Layer 6 of a small transformer language model trained on English Wikipedia (13 layers, counted from 0, width 64). Numbers have three digits each and are written without spaces.
A neuron adds its activation times its output weights to the MLP's output. To switch it off is to set its activation to zero at one token and run the rest of the model.
A neuron's activation on a vector x is SiLU(gate . x) times (in . x), where the dot is the dot product.

Input weights of the MLP neurons that the questions are about. A number n stands for (n - 500) times 0.0021.
n53 gate: 499374665629442615975332391525761666432373472352317450287430697267157546491668092508636384400459293513449570241243624746425406709182494640420228315658141663559559477390584430413468460399605501
n123 gate: 483472390355780256316608506310550784384348430314578403460268406394308874561511314835420403528483424577602234308440564610668411468399745651508354459442544438481296242479507306570505323432672722
n138 gate: 606670388712716673302651398511689294655320833583380565272671464589378636271569573340376602342401580267471352548627438466630488238476403385573580635618468380523380508242561443608612357720567567
n158 gate: 456432364584871426636528313534564619347522571353186800530315603459256490529522636292575486364693480439414393076408410518625249335499555346330586326564258889294541680562620473507218587214444302
n170 gate: 338520556652336660432601709233750810462415470384608307533642644546593395251427435568477528426155641318831446311466371520430405527359634525475208243386455478239554600380562314497469452481303414
n191 gate: 380537508481375413669749301645422584644546389735572861693476074632797488662372649639396314681266388444704703126553365558474474563545553488387695263387721314464477535394370397403425624431375590
n53 in: 755778355513444436406366439606501350617365711411524325634429625345517325638123678597237605895400521508375459438338271288560824297652397693539705480741567286306742599566566626413419507478530190
n123 in: 669396537500401323314495309804527312541440496287498644255484598227603587350341358268803752447638652374442532532433364557421598499221319562633560444628728616557485715737315421349427643355232437
n138 in: 388298530398396522377313562282208630556587523368648578646479753566840190593385563789671327498568527592438649415472476326448475521655724497578285481408577665272627660815442593499313592607587416
n158 in: 198425442330489342556598340582379744551380578404375397453477531236435433561704523667617557427575590577563466339753444515418380186251359733545423450714437536739650659629355230541299379255488354
n170 in: 328315469229463564560342752658261362600547182479314596596526406475643521476825417585512368375438508577558457231502447637404787388452286637543515196402072311560459497294746338591429197414597554
n191 in: 649691567420560728643549612503733557371535569497458290472489672713470594563336504747752272346845279615569468620331528541461614269442362537621169526164577574700543139620593491686645345323683537

Output weights of the MLP neurons that the questions are about. A number n stands for (n - 500) times 0.002.
n53: 558378503555432357507789678417374458649361576331279508676407567599395590535366668452753797559427279466369767486321615290384502462584739301513357629561622457666554285585332252604336535528177436
n123: 482609510608792256371353456640420562522644513661472707663262323570641363461473614596519467442336399407389567582543495484532497303504492273304596359248119443518589507605310448596586315325431338
n138: 388425774606558595648582433683350496586583395577408547654339358403290562556483416409267537523289276415430483594535572397690491758543480598392627394502495319596479365403443414329728574162572543
n158: 622557416502505327749562534505398447645379345497453786581167558288723546673687554579774462367477574487452410291313743452283627868486635590487473524374444544440557347665431400471393469783497664
n170: 429024327601315470474328536401520524316606460593595596463530127398320432537473605567402330473876556384681337244619437575303434383288459384552419525459584598632480692396530519710420392363407321
n191: 593521601663528817334620539579379429534584569454578468666184639453204359546425459326707292419516486653199577495737504338490643329562435742225364610149321417628543461304462580543591551456638391

Each question names a token from some text and the token that comes next. It shows the vector x that enters the MLP there. A number n stands for (n - 500) times 0.0058.

Then comes g, the gradient of the next token's log-probability with respect to the MLP's output, scaled to length 1. A neuron's effect is roughly proportional to its activation times (output weights . g). A number n stands for (n - 500) times 0.00094.

",", then " D"
x: 502359181444635477670401622503676365414520429615541608288589617470488557484516583473519403588642607406646410608384493219703366452533513402584585532487534493538613573505612652600456415540469504
g: 401416431027391475413600519382574431740446491367426494546550491605596182620250370504301491670622607526483574471451354571720366328699522607647416348311544655399448366461361537312572560658387534
Switching off which neuron hurts the next token most? n158

" six", then " l"
x: 752536194353424588694683499469432545479354370652596379342373515503509637521559423647608699584554611379542617589405449635451504428333604459512463687307528610583519646322598608635451448538664616
g: 467390419611737260505584350536574452555494714740858490331559570344561578394390579432530380685579437491203265638599726665531444547498561401348423538460508692408552754324374563379325557632488625
Switching off which neuron hurts the next token most? n53

",", then " In"
x: 462349178318623498644439614520695360477516429579542607277581676455442545454513543427527454597619683418644425595380490226693346405484523495536601495450488475502570588474622648630453415529473526
g: 683505491399461555585556383377460614666586525434232403606540339541601481637275520479492607534543570541440443407679485388817228506774607449560271366537535679819307348470572677468376726572384283
Switching off which neuron hurts the next token most? n158

" do", then " not"
x: 354340484325414418642347553417578605459408524692773332401281312612533486294764416540568407471534411361679559749381380437470572496391482702475516464590461720478632766612466450427453464511227499
g: 468401461485512799488532440558747457025502489358486667429554571257736284216626404532540497532638371659532473376574752315494357257476585551494532553582687553426638467590425492482617439507352540
Switching off which neuron hurts the next token most? n53

" l", then "ive"
x: 379604409203369496515347307447492374533524539717823521314654497759652536507419184491431600486536484599587432572523446390419435604576514620398532448517552537296615786423563612537401615492439673
g: 579236652348451138579423441723576365463421641522407274409571560554555624614411356268624614488484570570598218634560357347566435612597286374784426516487476507308396507690551477516518675467445232
Switching off which neuron hurts the next token most? n191

" bl", then "ad"
x: 333680505390526637721411407371632442529389393461726383435618674535646423511331288706386674575457510613429519592404468619412405410526707580466503411513498652297602738405586630497474543644425689
g: 673172512503438419562335699372584152524397795748482490399487394578462459451461478619410635629392459456710644518345342374441554368800493492399551629424401278663402349577681452547339450644481397
Which neuron, switched off, raises the next token's probability most? n170

"ctor", then " of"
x: 436452256364558529559725294599434398514563511466506395539372663590542441498742359565661367614437711383745434651327532215587625447410456479482455481556548512506417510596557503540348441657360617
g: 555705350569583286655537511619547429810454577656720712501501356428613371430669251379566633305614558530475420678553811474433351444360612605393674615297535651617594820536471461371531513558610536
Which neuron, switched off, raises the next token's probability most? n158

"et", then "a"
x: 759457259289536631463592568531497479477443440504268485545512339503657504592524376496607510329645666535469586439350413289778457409485528592543530499508480538424584558442482561521532496726379435
g: 653583530695518372558530382388340589499794511739656234568432382350552429547685383255297335648363562463642444648527724341670457573596667699342439527477359604580358502596501440646460263516718561
Switching off which neuron hurts the next token most? n138

"s", then "el"
x: 606547411312470537554380385604575514375630413559579622373410407566472572502676360595599404661595698610488636487350566556596407536422398509437487378654477511435552601431574525517627560824527709
g: 547564516142424536427605495541525646482404348472581685652571592583483341465366348421500393637438508367560399580546446672631173129518403707511555646648349261403490891603592603400470581488529522
Switching off which neuron hurts the next token most? n53

"yd", then "ou"
x: 587467362444458661324431375457568401293643412527325612464463476794444404589582457385350510545528570546631466576376427367731527397492642620443449566657514765496329613335569536367538556737443462
g: 449638634684551567223643396286379490681535507623659764492610473583579371567318441711513301551502363466708441611546596500472293286615515659595700499459718562452673640793733616674523498593506558
Switching off which neuron hurts the next token most? n158

"on", then " C"
x: 555597263430418521412602363533520424320445598525436343372420391426577332485383336564567369359620698435616439542488544582680623495578358494433591431443453630509400419816454433602365417686394654
g: 707549490313311492755631319680207287597444464561567460657620553335544465302447370478546693699572454478769346484418708572389618554546365459514683530616381623453540689772602550404540392381343665
Switching off which neuron hurts the next token most? n191

" bl", then "ack"
x: 410695489370548669717411422366639413495397389454728379421601659520642426536329305661384659574445464626479533585408477608422395404536698569443528377499528655306596735371561624508468559651418697
g: 490591508638569640339765560437416434668535287522459539574223732421592437454301383457449655441709418702366460602187548726492482375396426540720497294616307608246469517304357551636536622377417522
Switching off which neuron hurts the next token most? n170

" D", then "B"
x: 559599487347442499536452550416476568358453454505352642277524634617520675579466266654488316599448675566571426553364436436598544401575636695308517537546601485429331661696767415538442470713511611
g: 419535496203454529561820477471426151733257375476433328202435469497558624269509449699574554641547528275631610470616460540625487444389568388349465588396584542727543513543478798440610563541611363
Switching off which neuron hurts the next token most? n123

" the", then " bas"
x: 678430278273464520659490459468612496340568584573587605320507579602531501433383515505583572418679550412437559557420466399639535227486501511512508557567587475607249681324653683630397460539346505
g: 565558593710534474420408358596633468219453333755540847698548475597541407473274714467093558553432385447397420481587381375647496478331578548315575547553401446447386231629574555338483396418412643
Which neuron, switched off, raises the next token's probability most? n138

"1", then "0"
x: 476602285255611600503451554328639410620509563604547551335593578622603589499819540483447495631522633385408631451501573320755471491520336566309485550394393520600580618535514560645456590418577370
g: 586498634468360553593744545560390441897580409478711407511389591357490630314380397598607498592698371295387516392514215350478482549500616388428179616786506533379533608415594427615534376523709310
Which neuron, switched off, raises the next token's probability most? n123

"cted", then " f"
x: 680594204242466385512583373552634427457516617459370436396512565498571579477644367531502466597594674396606572678407502466656491313355464425577433624465588611359578434438532434653437384688466641
g: 358348505512437460693320587805332491323664708577370565548323398456374622456286395102463515393466651508480478424653558678370357428466567533464553499536374529571368852454610633594558357618278616
Which neuron, switched off, raises the next token's probability most? n138

"ement", then " in"
x: 570495184176544464586479353587504488526489541529560444385511641500503444401682393491527595422580778437497495453409523385741453469334467364446431545657488606404616487556664488471453510680430686
g: 622625437471616532252498612466652478649491372507326126580561734299595475463628577661604364604496222429478766565582522571733577643589322293549316652647482610405340440370420567394626626376628538
Which neuron, switched off, raises the next token's probability most? n158

" fl", then "ap"
x: 429545495542563715543364546388553451398461589547678510390585576577654417463327071651519622779435520601438574712379328415442497521475561288461540487524514595317692715311528460496477428552359600
g: 718700417442563365492552353575813150377404615617613513447503281629655563504322459663392365444626510577685518601585604375231373719652593281433539419363369345657515613476377590503346472541590344
Which neuron, switched off, raises the next token's probability most? n170

" h", then "aw"
x: 355554438335487630699435579443623521360462483512708628365515427599765532562459394565454592609501536610559729524419472498340519634387548622455455313800498604395566769603598542746409617521318528
g: 520650558475506557527438507549617439391602560575425507489501394575594314666269338332433365420690444504304169441160718506428481541752239652590441426548461418283643439181539671604583476630472679
Which neuron, switched off, raises the next token's probability most? n191

" to", then " t"
x: 566407223337406460559574368462754383438652453597536581275292524497503442390576487419422517423585600456359545585387453351579488328401513550429399433457547344576714575501562359492399418502358764
g: 368287594607517363728607624558560556210497516718537353511341433345468438442587519622391542408498536509588461706497760720578283416546803716289626572651526467477420729330328620458702696463511560
Which neuron, switched off, raises the next token's probability most? n138